Layer 3 of a small transformer language model trained on English Wikipedia (8 layers, counted from 0, width 64).
A neuron adds its activation times its output weights to the MLP's output. To switch it off is to set its activation to zero at one token and run the rest of the model.
A neuron's activation on a vector x is SiLU(gate . x) times (in . x), where the dot is the dot product.

Input weights of the MLP neurons that the questions are about. A number n stands for (n - 500) times 0.0014.
n13 gate: 339 577 431 354 483 432 485 512 409 425 465 471 327 679 368 644 579 446 447 461 341 656 641 549 413 524 405 537 642 394 687 621 782 695 640 311 463 733 353 373 622 315 425 400 402 498 411 422 497 389 634 408 466 668 610 470 465 485 412 461 577 759 193 746
n14 gate: 675 403 418 526 487 557 603 395 505 295 652 543 332 492 489 333 517 308 559 575 507 405 676 563 585 443 299 681 526 511 624 545 562 601 499 620 558 294 604 576 405 544 482 555 397 336 690 468 490 354 497 526 583 636 227 616 534 276 538 559 438 471 554 402
n38 gate: 490 479 356 693 440 666 585 569 427 493 491 708 508 456 544 367 563 604 543 326 687 557 503 439 526 678 433 326 507 442 534 417 426 444 300 593 691 473 456 535 277 535 366 453 571 527 553 470 314 674 368 520 570 523 456 505 273 762 738 443 466 703 282 561
n41 gate: 732 641 596 601 446 532 527 485 557 362 676 304 437 519 481 495 567 545 553 524 444 569 512 575 548 443 521 390 512 382 539 475 443 545 537 433 311 512 634 436 744 556 516 502 466 560 718 456 117 546 482 623 364 421 657 167 581 617 634 550 598 586 521 379
n45 gate: 525 523 335 480 316 557 487 446 505 433 407 234 437 697 476 278 402 369 710 414 688 685 401 599 621 367 529 469 585 283 502 335 503 301 391 292 640 511 649 365 573 682 438 666 588 494 480 336 496 458 563 519 456 621 441 590 678 472 472 543 684 366 348 447
n50 gate: 663 492 730 360 239 351 455 314 192 234 253 523 523 495 292 366 750 348 546 584 752 574 658 596 628 616 425 400 664 482 465 682 575 256 658 448 416 456 584 530 644 420 334 399 438 265 476 644 435 404 451 596 670 624 529 503 666 521 533 452 366 683 373 552
n52 gate: 664 557 638 768 450 601 608 486 501 650 521 698 576 701 491 414 348 613 312 399 385 661 693 354 461 426 389 528 473 389 673 489 420 236 492 443 422 341 496 535 725 553 658 501 536 591 407 337 464 585 514 514 585 351 327 519 692 493 468 653 264 601 496 509
n65 gate: 444 443 576 573 487 452 454 673 580 556 590 513 613 649 456 521 611 370 286 587 483 666 588 317 590 519 512 493 580 363 471 703 318 604 564 493 592 498 550 515 416 356 494 604 574 377 382 647 450 568 625 679 373 535 643 473 310 586 320 727 563 605 466 802
n109 gate: 596 387 607 764 574 479 478 436 636 606 307 333 348 670 484 444 519 509 643 423 522 599 385 115 419 656 584 498 422 461 474 416 577 343 497 544 553 323 654 406 526 705 416 437 622 401 721 262 671 657 351 414 345 376 400 642 638 411 656 523 502 403 401 322
n110 gate: 626 372 366 540 269 537 647 536 465 532 610 559 405 660 421 618 292 755 434 309 356 678 520 443 609 530 403 260 482 633 526 694 349 555 621 462 552 336 259 506 538 461 604 41 599 463 435 319 399 460 488 795 551 663 212 528 481 593 668 303 692 475 466 418
n136 gate: 601 485 370 333 481 484 424 677 493 792 617 627 575 560 451 406 671 543 410 421 611 440 629 269 507 496 429 594 659 345 461 590 520 572 411 511 689 499 312 526 510 643 583 457 429 613 703 485 452 575 488 457 522 428 334 428 558 603 740 548 601 475 463 554
n147 gate: 400 601 402 607 499 578 279 517 565 602 487 674 835 496 435 465 390 392 425 407 491 429 577 591 691 639 409 553 658 614 639 437 648 428 382 375 416 463 412 703 251 465 597 343 420 478 671 535 527 389 550 505 559 498 489 736 609 603 696 561 518 474 598 629
n173 gate: 431 546 522 754 480 521 431 463 514 294 781 385 544 486 543 342 325 504 608 515 413 521 626 605 701 491 255 507 421 576 671 542 744 443 585 526 713 553 477 443 451 332 371 570 511 614 585 555 460 233 449 601 486 531 491 646 188 481 355 600 661 504 391 564
n13 in: 307 352 553 941 502 551 499 582 681 603 586 624 281 299 617 429 552 623 550 560 608 430 209 616 379 402 655 362 570 469 816 432 498 528 543 547 540 591 421 500 576 502 409 434 534 487 468 669 504 721 464 478 302 458 491 383 345 534 630 482 531 591 589 422
n14 in: 706 543 399 271 522 493 332 493 604 464 543 482 491 306 570 529 133 557 489 563 524 512 419 816 584 472 415 510 662 572 431 608 526 590 610 524 475 530 644 467 357 659 422 558 625 480 581 549 337 321 539 563 598 550 446 595 516 532 479 567 601 417 482 592
n38 in: 387 541 513 543 668 349 565 388 642 510 412 554 646 688 508 406 318 599 477 644 612 494 369 565 540 705 357 310 410 509 485 571 262 597 488 576 333 486 694 572 384 491 422 630 533 437 795 664 294 537 590 319 380 642 425 340 393 607 588 304 701 491 468 635
n41 in: 566 435 500 477 482 405 552 655 463 597 235 662 619 438 727 379 335 474 481 459 294 391 437 667 430 438 534 389 462 588 636 451 530 389 415 730 391 444 416 585 433 359 433 443 542 341 572 359 263 440 449 654 357 393 375 326 540 519 631 482 579 460 496 601
n45 in: 525 459 492 324 421 494 529 476 679 466 334 760 453 480 373 365 527 605 476 340 470 517 561 451 380 390 438 677 673 290 333 158 429 559 624 401 514 416 387 174 433 467 224 637 632 477 624 564 470 511 482 500 535 708 278 589 240 308 401 617 335 432 269 621
n50 in: 516 554 639 588 211 593 504 657 444 596 423 454 439 629 594 434 598 307 369 589 505 394 359 527 550 599 382 331 395 490 542 563 484 504 627 542 513 588 598 257 459 496 478 347 163 390 439 660 653 328 581 525 655 542 561 420 538 529 811 703 624 528 527 657
n52 in: 446 404 445 579 720 361 339 516 578 661 691 284 466 425 632 548 365 523 477 453 300 523 552 650 479 710 766 496 300 499 492 401 397 450 614 548 638 618 370 412 217 323 390 385 660 523 497 301 555 521 419 431 416 513 418 325 472 370 554 510 497 339 619 506
n65 in: 570 290 363 461 474 323 568 642 508 521 383 413 776 646 380 439 659 338 433 457 471 402 425 285 381 579 331 604 714 366 449 395 425 549 592 625 481 405 601 334 531 552 561 634 726 479 521 723 455 654 426 637 406 487 525 475 466 483 258 364 396 576 456 371
n109 in: 517 461 452 577 473 626 527 416 514 603 320 650 362 593 216 479 478 367 509 411 493 533 358 460 602 569 403 327 618 568 401 483 530 421 872 490 323 450 360 351 720 497 587 856 239 445 350 601 518 544 370 473 556 684 658 645 251 469 603 486 587 433 576 358
n110 in: 506 328 417 675 456 488 366 515 650 675 406 509 528 706 399 562 112 550 297 713 446 544 505 412 436 545 564 754 363 428 258 516 627 359 422 585 665 479 98 519 309 634 465 606 463 376 697 498 564 443 209 594 579 415 390 633 551 771 335 509 301 564 654 417
n136 in: 406 576 737 261 601 700 354 366 428 557 526 443 400 590 508 547 551 476 355 346 669 344 456 224 401 353 404 406 451 402 417 597 503 585 499 600 536 551 504 508 523 516 568 573 432 509 498 628 550 704 519 543 336 444 715 317 661 440 478 494 667 507 437 465
n147 in: 449 543 511 556 435 340 627 353 454 792 771 574 596 451 606 619 678 617 642 603 413 629 549 616 512 354 598 363 451 595 498 542 513 487 626 283 528 510 434 449 543 595 437 526 631 574 802 520 489 755 516 441 507 344 451 726 506 591 561 696 435 498 442 634
n173 in: 374 541 630 589 411 438 642 454 414 551 480 451 503 498 655 488 392 688 486 768 416 398 320 661 653 401 246 464 577 749 403 570 668 743 461 439 751 461 545 566 609 300 645 471 541 226 515 711 621 741 374 507 390 553 399 267 606 425 509 438 531 463 482 403

Output weights of the MLP neurons that the questions are about. A number n stands for (n - 500) times 0.00061.
n13: 535 512 418 401 461 544 615 649 574 261 537 476 699 279 452 340 426 502 528 380 570 470 476 649 770 768 357 593 444 419 419 392 435 487 484 431 385 625 616 691 520 480 538 596 494 628 428 527 579 445 572 352 672 529 506 509 629 228 27 331 713 655 603 509
n14: 390 500 373 465 873 632 426 569 530 611 432 722 532 806 547 623 677 538 638 422 512 505 491 488 422 558 506 303 461 397 451 698 646 490 517 606 189 680 520 410 370 587 585 654 317 289 545 284 438 474 477 467 677 457 450 553 764 408 443 542 578 459 603 535
n38: 492 692 329 598 451 377 444 465 551 467 545 591 540 506 375 527 568 561 360 588 640 541 650 559 552 481 509 412 671 482 168 514 612 336 264 600 659 742 520 270 627 373 411 684 243 409 108 484 461 598 636 513 462 586 545 341 403 496 533 321 670 464 433 487
n41: 348 490 388 426 530 336 444 495 560 567 412 525 660 712 556 655 690 370 496 855 451 678 658 377 740 397 555 493 698 622 614 374 390 385 527 508 562 601 382 414 578 524 442 434 556 294 555 507 653 430 576 225 495 410 425 310 424 339 537 496 554 620 583 356
n45: 510 526 616 511 436 417 516 471 471 283 481 428 242 493 349 448 571 466 261 463 496 423 674 576 327 317 559 643 543 275 532 316 629 387 605 343 627 619 258 384 575 600 372 768 417 682 354 463 552 367 415 560 484 782 552 531 315 398 635 366 581 459 451 655
n50: 470 316 274 561 693 539 719 530 649 319 407 422 486 385 550 549 407 627 676 561 595 692 720 560 399 497 489 679 597 552 394 393 590 434 396 552 394 406 249 420 489 386 749 625 701 612 696 234 420 677 669 356 620 478 359 608 771 716 296 342 409 433 702 445
n52: 623 398 707 501 237 421 600 536 636 567 340 642 474 680 643 632 353 807 446 415 541 590 756 557 422 545 461 398 542 462 388 528 547 449 611 636 350 502 522 530 751 575 700 388 429 370 408 320 570 633 406 445 672 319 607 489 550 331 633 607 485 578 517 282
n65: 430 709 625 536 574 564 333 432 477 622 697 461 429 480 437 531 551 661 289 382 553 529 797 628 330 447 519 305 341 302 313 528 467 570 454 366 411 675 530 599 586 407 469 383 641 555 570 383 479 436 746 648 478 699 468 656 498 552 664 537 451 381 584 626
n109: 412 242 444 586 646 424 558 558 477 511 665 761 372 581 491 275 393 595 574 472 415 602 659 612 446 406 545 416 258 475 542 177 686 546 572 416 502 620 561 314 472 357 465 244 394 267 683 182 660 492 345 301 531 517 489 499 178 652 378 392 716 253 419 479
n110: 308 774 420 636 467 590 285 345 723 501 492 400 483 560 432 726 302 782 449 394 355 666 277 661 412 681 514 514 499 529 147 659 470 467 511 445 461 484 289 525 418 616 308 451 393 753 606 419 495 376 606 646 616 545 561 376 246 452 426 609 400 496 585 652
n136: 429 407 525 408 544 586 520 593 499 462 430 316 609 627 422 634 538 515 464 603 325 507 619 613 614 575 626 412 321 489 404 511 337 448 473 473 384 479 479 575 431 465 555 395 460 498 213 582 518 389 695 291 365 368 637 288 315 502 368 629 571 680 322 466
n147: 573 665 773 359 427 474 595 419 618 465 555 361 546 438 428 468 288 377 485 502 490 652 219 671 501 457 307 464 512 537 586 538 425 462 797 819 622 421 568 528 513 462 546 341 356 500 266 334 382 500 402 492 386 332 787 345 543 563 500 557 402 541 417 465
n173: 565 729 593 581 521 696 554 403 397 522 668 648 418 331 512 614 414 475 342 209 705 524 518 389 524 380 755 391 273 375 614 480 321 401 443 395 336 377 510 431 499 328 826 383 289 605 515 443 513 510 405 575 549 700 458 611 436 601 423 414 403 367 678 706

Each question names a token from some text and the token that comes next. It shows the vector x that enters the MLP there. A number n stands for (n - 500) times 0.0066.

Then comes g, the gradient of the next token's log-probability with respect to the MLP's output, scaled to length 1. A neuron's effect is roughly proportional to its activation times (output weights . g). A number n stands for (n - 500) times 0.001.

" |", then " Notes"
x: 600 434 666 462 581 460 438 544 604 479 674 647 466 398 385 670 526 385 502 390 441 619 154 581 508 393 400 419 339 421 317 305 612 335 407 572 398 406 461 312 575 621 405 698 676 208 411 526 533 521 515 358 363 433 525 607 429 536 628 443 650 426 521 511
g: 403 363 380 539 664 352 169 549 631 527 463 716 256 458 277 433 659 549 518 539 579 579 448 465 361 683 580 673 614 395 485 288 455 386 585 354 631 348 272 681 528 220 526 591 416 571 588 423 603 534 411 633 571 572 578 484 586 458 531 491 460 727 596 528
Which two neurons, each switched off alone, lower its probability most, in order? n45, n109

" g", then "all"
x: 369 438 300 458 684 660 593 628 524 774 478 648 667 590 429 455 360 525 466 506 555 537 695 862 470 531 547 529 512 742 351 363 466 496 526 691 474 562 657 442 475 480 610 335 444 545 419 494 570 479 476 387 323 417 631 565 215 394 385 595 658 459 447 430
g: 302 592 564 552 676 344 640 414 332 656 467 289 639 591 694 609 546 646 561 553 774 440 396 594 340 428 355 447 410 576 414 591 496 483 285 510 663 582 97 508 631 464 416 620 441 543 457 506 331 356 578 409 344 392 431 581 393 463 488 541 316 392 585 582
Which neuron, switched off, lowers the next token's probability most? n109

" Sp", then "eng"
x: 285 489 692 339 549 583 539 562 586 739 668 611 543 323 559 471 674 582 439 478 470 437 415 476 366 277 694 381 469 652 405 548 552 479 281 490 341 486 349 498 421 566 800 349 326 624 395 664 518 562 478 324 576 312 682 436 434 347 448 511 592 514 604 541
g: 504 382 424 482 286 396 515 672 467 508 314 448 667 601 417 821 274 472 586 541 610 517 576 432 562 663 349 293 539 464 464 631 490 363 526 545 460 570 586 482 518 669 307 561 412 730 432 349 514 268 601 513 352 404 569 725 447 420 440 489 534 790 457 747
Which neuron, switched off, lowers the next token's probability most? n136

"eth", then "ane"
x: 396 552 344 464 680 668 660 575 646 558 513 490 421 568 554 782 521 603 491 246 408 460 609 565 428 646 563 399 721 476 427 495 430 719 302 644 618 896 579 585 647 463 540 482 700 500 441 513 582 323 425 496 448 302 640 602 208 595 449 473 549 580 392 480
g: 471 282 599 398 387 612 593 447 467 444 520 619 371 520 485 553 491 510 469 549 677 523 381 431 385 769 503 591 633 594 573 716 674 547 759 306 446 433 561 514 858 712 641 357 366 398 509 334 465 651 198 522 494 492 367 574 332 464 547 463 677 458 564 540
Which two neurons, each switched off alone, lower its probability most, in order? n38, n109

" C", then "ave"
x: 441 608 595 345 610 630 610 489 666 700 485 648 722 543 591 528 438 510 534 596 379 614 472 600 580 197 473 396 453 428 390 442 601 462 356 594 364 518 373 473 463 459 594 388 487 717 223 721 604 465 408 542 448 391 683 389 375 536 423 499 594 528 556 592
g: 612 549 519 427 558 474 419 305 484 469 646 705 374 428 517 477 533 506 259 707 677 566 583 681 485 707 530 430 494 469 315 727 582 351 354 257 781 365 372 611 681 476 507 220 311 630 546 597 460 465 418 489 483 463 475 453 436 312 641 505 502 371 642 403
Which neuron, switched off, raises the next token's probability most? n65

" final", then ".\n\n"
x: 652 438 605 311 398 393 461 609 566 754 609 623 469 521 398 521 653 249 497 557 499 256 528 611 397 598 406 446 522 557 537 443 632 514 280 556 380 615 503 631 652 348 433 277 601 441 409 445 449 599 695 428 359 103 515 504 321 534 466 380 511 384 520 471
g: 573 499 574 533 767 662 605 797 706 555 359 499 648 586 434 599 456 639 424 254 623 460 611 600 353 524 532 513 663 581 253 658 564 564 530 546 632 610 632 740 607 470 384 689 419 406 604 601 385 566 627 504 537 462 485 452 520 424 654 448 769 667 591 361
Which two neurons, each switched off alone, lower its probability most, in order? n14, n110

"re", then "m"
x: 465 578 559 402 424 573 454 424 572 636 492 792 402 99 522 561 253 319 446 500 439 424 747 590 513 329 518 627 615 372 541 556 534 359 433 440 533 540 352 620 538 570 557 524 698 497 592 466 434 582 485 482 420 238 534 517 595 630 803 529 471 552 538 325
g: 576 601 427 485 473 403 415 587 434 370 694 704 458 549 446 592 573 437 816 435 517 673 590 498 532 524 448 485 415 849 433 286 466 399 499 617 625 382 476 701 485 515 423 289 368 447 560 602 500 381 564 248 734 524 535 400 723 570 494 424 715 575 272 410
Which neuron, switched off, lowers the next token's probability most? n147

" ", then "1"
x: 590 453 809 570 321 675 425 527 537 462 598 557 854 495 425 769 375 351 542 540 517 405 606 738 228 389 533 426 589 467 438 230 607 399 325 775 629 491 638 426 550 526 487 507 593 502 445 441 434 514 375 535 467 312 468 574 593 509 627 643 525 505 526 573
g: 268 437 661 444 486 703 551 489 331 477 583 556 396 627 594 564 621 438 201 478 444 573 462 469 604 660 667 723 795 522 399 425 371 324 569 365 621 649 499 683 385 723 490 385 338 615 602 485 693 453 527 523 347 413 602 478 560 567 335 471 519 396 474 265
Which neuron, switched off, lowers the next token's probability most? n41

"ens", then ";"
x: 523 451 641 473 311 700 656 215 323 517 647 616 466 333 448 593 636 681 581 537 374 556 389 496 516 493 559 434 670 478 184 616 575 618 484 598 345 410 567 676 604 326 382 556 324 470 238 506 423 531 399 494 492 409 469 384 467 607 425 329 517 673 360 474
g: 458 399 543 818 546 245 445 530 506 527 351 573 629 504 375 611 597 352 304 556 363 389 594 556 404 573 521 491 482 403 607 541 451 313 493 526 451 810 239 289 465 332 302 399 517 267 508 482 683 477 547 581 486 491 471 345 547 325 421 661 707 523 477 335
Which two neurons, each switched off alone, lower its probability most, in order? n50, n173

"5", then "8"
x: 400 465 252 391 393 422 359 439 567 598 581 478 441 509 230 557 499 396 315 481 423 550 531 577 211 400 621 583 398 558 415 345 526 612 455 583 506 582 486 331 635 282 327 485 556 541 313 232 641 290 757 617 499 451 667 542 548 690 506 627 504 384 467 421
g: 311 421 385 515 324 492 681 365 388 524 607 747 414 445 519 586 541 565 537 503 524 611 495 415 564 308 432 662 887 437 511 365 408 473 495 653 411 528 760 611 565 438 631 658 205 435 523 641 446 571 557 697 603 514 601 671 450 721 505 489 536 328 388 401
Which two neurons, each switched off alone, lower its probability most, in order? n13, n38

" N", then "ation"
x: 324 663 568 456 475 706 487 406 476 600 609 699 601 505 458 476 287 708 487 649 440 590 284 708 579 362 444 353 273 410 319 400 502 591 382 572 358 626 379 437 527 434 490 342 477 657 332 594 511 624 515 556 379 579 736 714 401 486 632 449 464 388 538 544
g: 658 595 401 476 807 459 191 509 622 556 547 420 672 603 316 455 275 337 592 587 485 402 516 461 535 571 619 592 568 219 481 621 595 639 566 517 221 677 606 563 697 614 544 422 624 485 626 299 418 637 615 483 488 625 419 363 565 537 528 486 629 462 639 375
Which neuron, switched off, raises the next token's probability most? n147

" were", then " st"
x: 664 684 541 552 495 719 373 559 524 474 516 597 312 518 676 449 550 449 448 601 514 416 418 724 601 507 565 494 546 572 227 418 612 530 283 531 377 346 574 499 504 437 382 447 635 234 320 447 509 438 634 515 389 276 674 447 292 559 413 472 503 646 544 570
g: 498 436 299 463 832 506 592 302 425 489 558 386 520 444 526 520 421 430 236 626 358 364 618 527 374 397 604 507 501 735 491 481 557 331 594 408 374 831 365 418 522 560 667 533 411 437 498 650 504 407 626 493 356 439 518 342 520 553 659 662 788 459 491 289
Which neuron, switched off, lowers the next token's probability most? n41

" or", then " fl"
x: 319 417 539 611 383 601 454 497 445 591 506 611 471 514 629 519 410 468 519 604 458 340 592 707 666 411 494 438 332 583 482 619 370 724 104 557 597 553 542 545 255 447 472 646 472 266 495 524 613 448 589 374 549 318 599 555 420 546 415 694 516 416 632 598
g: 378 526 461 430 446 550 534 286 428 644 367 406 352 478 493 290 516 433 538 654 550 386 428 464 426 603 613 417 465 594 512 352 294 337 492 155 539 626 479 436 583 651 798 491 381 319 408 445 479 582 548 527 315 580 745 616 461 462 469 407 317 486 186 676
Which neuron, switched off, lowers the next token's probability most? n173

" by", then " the"
x: 432 620 550 523 602 651 489 499 344 439 372 637 396 677 337 567 473 401 446 605 461 295 408 537 594 417 297 559 554 285 439 457 319 502 104 629 409 592 450 621 367 635 428 322 574 314 418 672 420 415 711 434 479 434 440 505 385 595 599 379 445 376 487 447
g: 496 571 420 590 183 449 512 635 688 570 634 493 475 428 531 579 411 9 524 510 585 508 527 611 669 504 600 656 307 589 488 523 385 557 172 592 561 485 439 548 554 382 349 526 598 554 475 291 370 412 520 552 534 592 645 462 359 699 469 544 594 556 677 439
Which neuron, switched off, lowers the next token's probability most? n38

" Cy", then "cl"
x: 321 609 609 431 549 451 610 307 694 585 427 695 425 508 382 559 443 419 440 678 408 407 484 499 356 454 474 415 398 391 414 465 311 481 382 310 552 513 568 300 472 350 642 515 408 589 303 539 419 421 374 364 270 348 497 689 583 510 380 204 654 446 594 345
g: 655 322 341 503 613 508 739 298 754 695 473 322 532 455 310 578 696 579 804 305 419 470 464 518 332 344 419 428 598 467 326 587 551 491 565 506 564 505 426 524 575 638 536 696 466 407 510 365 374 470 371 487 401 727 551 483 221 552 478 622 622 463 598 453
Which neuron, switched off, lowers the next token's probability most? n14

" |", then " "
x: 586 516 701 526 519 479 421 612 624 499 623 662 522 430 415 737 621 464 507 434 397 488 198 523 477 360 436 441 365 436 420 399 626 373 401 601 458 536 519 251 596 738 382 552 588 162 348 502 467 499 456 417 392 422 389 559 495 602 558 451 578 363 522 470
g: 576 486 697 350 333 767 519 653 662 358 626 431 543 493 359 499 619 535 384 541 583 511 558 695 573 362 721 442 593 631 462 337 588 560 414 511 293 636 549 477 556 686 544 511 457 607 538 458 475 602 667 370 530 264 492 468 255 446 710 421 758 423 772 504
Which neuron, switched off, lowers the next token's probability most? n109

"eng", then "en"
x: 488 405 320 636 598 451 409 524 787 866 353 549 504 305 535 738 524 368 548 485 456 381 424 414 270 559 508 430 432 468 497 704 465 504 490 417 306 663 424 521 625 627 505 511 487 729 317 512 371 420 617 363 513 360 384 632 370 559 551 470 602 546 480 499
g: 679 357 503 512 267 718 635 556 275 385 351 528 537 496 398 489 484 522 326 382 432 465 507 398 619 478 515 351 553 392 450 683 382 649 716 668 579 673 436 535 523 636 459 412 442 409 426 491 637 513 352 248 441 375 407 353 554 249 601 493 469 532 172 698
Which neuron, switched off, raises the next token's probability most? n136

" g", then "ear"
x: 352 398 328 464 743 650 587 617 487 787 534 625 693 622 386 450 357 541 421 547 557 544 651 848 448 505 512 536 529 726 312 395 481 487 509 741 443 510 594 414 465 475 616 350 466 532 458 527 547 484 503 359 350 437 580 579 217 391 339 605 647 501 424 435
g: 607 440 677 537 284 699 467 520 548 656 763 451 347 345 566 627 412 726 314 353 487 471 562 462 432 415 523 522 328 441 433 509 446 524 482 549 513 578 373 222 366 701 267 376 470 433 579 526 562 183 420 482 368 465 527 539 391 437 637 415 324 572 591 251
Which neuron, switched off, raises the next token's probability most? n52

"\".", then " Acc"
x: 567 554 564 403 611 386 444 506 592 465 489 582 462 458 177 578 525 468 404 507 407 534 379 670 498 299 488 525 528 408 565 868 721 475 277 807 588 472 571 547 563 362 249 309 559 384 632 573 616 265 400 655 624 461 495 474 528 602 396 569 484 386 561 427
g: 421 526 622 470 670 564 467 474 580 424 472 407 526 743 877 516 450 312 647 273 326 501 579 436 558 567 585 610 389 323 560 538 458 213 557 587 480 346 391 452 235 659 525 385 613 350 436 496 681 510 504 569 656 488 521 599 367 502 557 342 741 670 546 537
Which neuron, switched off, lowers the next token's probability most? n14

"ever", then "age"
x: 609 580 434 500 232 269 433 599 470 687 558 663 404 432 661 634 595 539 766 427 368 360 480 506 345 544 581 489 495 642 330 528 486 486 293 522 365 701 451 666 571 442 427 384 472 523 407 528 471 471 503 547 260 410 541 562 193 588 703 444 525 340 538 329
g: 388 467 287 413 619 638 301 372 530 563 548 526 500 290 314 640 408 691 599 366 588 572 555 270 437 486 511 466 751 583 380 327 495 370 315 701 621 473 566 554 557 745 525 464 392 565 409 424 327 265 508 591 704 501 554 752 584 425 371 629 480 588 581 579
Which neuron, switched off, raises the next token's probability most? n110

" Q", then " |\n"
x: 332 557 616 357 524 604 546 583 731 717 673 691 599 515 499 511 441 556 564 554 475 459 275 424 487 585 616 398 332 674 357 311 518 560 416 448 492 595 478 438 561 499 430 442 561 728 335 481 459 502 754 645 477 607 695 565 251 354 600 505 506 588 689 584
g: 456 285 694 537 325 407 530 820 634 574 393 520 553 568 449 464 513 422 435 542 698 301 516 510 480 587 546 576 774 576 853 608 261 462 562 595 559 634 590 610 520 526 416 685 623 451 641 687 635 517 583 544 456 714 521 301 512 310 460 522 559 393 535 464
Which neuron, switched off, lowers the next token's probability most? n65

" expl", then "ored"
x: 467 420 308 411 534 532 420 605 828 559 519 608 498 488 267 543 719 635 670 380 475 455 596 781 386 448 503 583 591 483 354 640 561 454 487 818 552 297 537 597 583 598 455 406 537 586 522 468 442 668 638 394 665 282 603 579 230 593 439 296 540 521 512 576
g: 631 496 513 434 454 465 678 406 715 435 470 225 450 695 698 393 694 635 780 510 406 535 335 661 483 605 583 612 468 459 611 235 497 523 630 597 532 692 342 383 515 572 531 352 508 398 495 488 541 743 560 480 397 417 709 513 570 415 369 480 495 280 514 737
Which neuron, switched off, raises the next token's probability most? n173

"====", then "S"
x: 630 457 789 387 604 584 503 433 469 458 488 485 424 583 514 494 585 317 459 498 466 706 422 453 453 516 439 377 302 419 363 427 640 345 247 757 641 401 641 350 374 405 584 449 573 425 580 449 515 468 614 544 616 172 591 548 245 449 756 513 638 499 646 636
g: 456 452 512 409 547 560 618 396 554 747 314 552 594 393 559 428 423 475 660 494 535 514 381 453 658 426 471 354 368 328 575 695 645 523 540 621 602 801 144 571 638 380 516 339 391 639 455 569 588 495 676 498 438 419 457 488 618 485 778 350 621 737 353 583
Which neuron, switched off, lowers the next token's probability most? n109

"z", then " of"
x: 643 522 596 357 436 648 499 384 549 588 536 553 510 434 265 753 606 472 448 594 432 516 412 484 497 519 443 522 692 548 296 598 347 539 224 522 124 639 456 576 640 539 486 703 420 530 201 377 536 530 405 443 396 422 415 360 475 557 305 440 422 651 344 494
g: 450 530 558 692 615 453 415 380 364 469 606 638 262 367 383 516 619 402 554 741 488 544 693 600 399 276 538 483 543 248 541 477 544 841 569 664 697 610 297 749 628 509 424 315 492 455 471 600 309 581 567 529 414 595 581 400 546 585 542 529 525 505 723 483
Which two neurons, each switched off alone, lower its probability most, in order? n13, n52

" br", then "and"
x: 506 428 466 386 610 515 414 496 551 657 552 673 483 482 522 506 334 603 450 499 493 433 540 561 362 371 576 687 401 685 50 447 316 466 393 482 667 372 670 378 481 455 481 627 520 624 382 410 377 650 614 335 332 471 730 618 365 365 573 249 375 306 489 545
g: 456 427 267 597 486 366 394 534 521 368 402 453 407 634 498 481 534 542 552 432 727 358 284 357 499 698 528 569 351 455 453 606 557 545 288 668 322 496 370 460 476 190 464 480 636 570 555 525 532 387 574 506 463 237 676 396 545 250 431 657 698 580 454 789
Which neuron, switched off, lowers the next token's probability most? n45

"hold", then "ing"
x: 630 383 416 485 512 393 308 578 551 849 601 593 351 592 551 625 479 389 435 320 531 441 655 473 264 293 686 607 575 445 136 794 455 715 491 494 555 692 515 659 607 464 418 406 420 567 465 483 487 398 628 503 317 411 445 583 378 533 512 321 412 462 423 541
g: 328 557 536 621 350 674 264 563 580 347 534 560 487 565 478 548 703 516 623 344 495 494 551 691 620 590 629 337 374 496 523 471 718 752 208 694 408 700 431 711 446 330 430 428 619 515 401 488 528 601 473 574 439 490 606 518 309 373 703 699 395 544 479 372
Which neuron, switched off, lowers the next token's probability most? n136

" international", then "ly"
x: 521 450 684 346 516 457 428 469 391 654 529 672 443 564 374 539 676 307 685 556 431 274 618 588 541 435 403 540 311 444 714 495 576 366 303 522 378 517 447 695 642 322 408 483 613 457 330 497 296 386 434 524 314 239 467 510 452 557 291 383 421 423 503 428
g: 657 480 748 557 737 433 712 544 523 582 588 449 534 502 648 549 767 478 544 309 469 686 407 622 586 533 446 692 468 692 674 519 518 608 508 456 648 531 512 741 545 391 561 538 484 608 585 505 626 707 757 470 543 354 335 546 561 599 608 403 291 617 326 298
Which neuron, switched off, raises the next token's probability most? n50

"2", then " ("
x: 488 815 356 538 449 541 482 367 638 524 870 516 741 584 413 478 334 597 447 657 594 607 546 437 296 512 533 478 378 381 530 361 516 675 395 560 572 456 321 420 396 324 542 574 637 505 500 496 452 445 754 412 665 443 699 525 669 425 510 617 558 304 590 519
g: 523 592 594 627 539 641 531 711 448 566 228 682 420 627 416 539 394 584 497 475 335 440 477 263 468 502 436 307 505 699 439 916 566 359 486 426 405 485 613 418 696 513 642 603 566 452 351 602 483 460 353 314 497 480 460 307 464 709 591 532 486 406 747 485
Which two neurons, each switched off alone, lower its probability most, in order? n52, n65

"ec", then " Africa"
x: 679 589 468 468 642 520 467 275 580 580 471 660 587 419 410 707 495 386 581 506 621 512 493 457 431 543 466 569 509 590 317 533 488 454 100 501 236 653 425 604 724 605 494 597 491 385 470 528 554 710 370 442 381 451 511 360 497 741 420 298 641 653 501 637
g: 412 415 453 510 619 371 544 565 468 444 586 611 485 490 399 472 648 423 510 547 771 451 223 627 731 336 357 358 605 508 533 371 372 319 553 512 654 755 489 185 389 404 449 355 530 506 317 658 445 548 763 446 310 583 633 533 542 561 420 515 598 448 451 273
Which neuron, switched off, lowers the next token's probability most? n38

" adv", then "an"
x: 549 396 367 419 529 530 548 338 549 539 501 538 449 525 256 557 426 601 535 577 418 575 342 736 56 327 536 607 409 387 208 647 469 384 490 566 551 283 479 534 598 436 553 406 642 586 479 385 328 717 468 531 428 343 684 490 204 517 474 309 444 596 571 469
g: 552 533 366 420 392 340 839 576 456 447 588 613 392 466 564 379 664 560 748 668 413 526 164 514 445 465 417 436 628 544 321 534 520 515 604 472 544 494 735 635 536 740 697 535 299 480 543 797 481 552 432 612 474 416 666 473 692 491 559 492 667 467 568 533
Which neuron, switched off, lowers the next token's probability most? n65

" returned", then " with"
x: 662 638 562 445 341 566 396 558 343 678 522 695 353 478 331 544 588 478 330 604 449 265 350 525 324 443 622 596 466 595 567 466 688 350 311 640 346 492 616 713 669 491 364 504 731 469 399 451 341 396 694 478 506 333 523 620 306 545 400 380 433 513 572 513
g: 542 509 476 489 580 676 389 419 382 622 659 400 668 636 576 448 756 327 557 267 486 337 679 353 592 598 419 727 484 321 464 337 475 346 527 249 740 586 692 542 438 551 442 450 407 439 405 814 411 449 597 402 402 549 622 543 457 418 498 493 742 465 502 465
Which neuron, switched off, lowers the next token's probability most? n52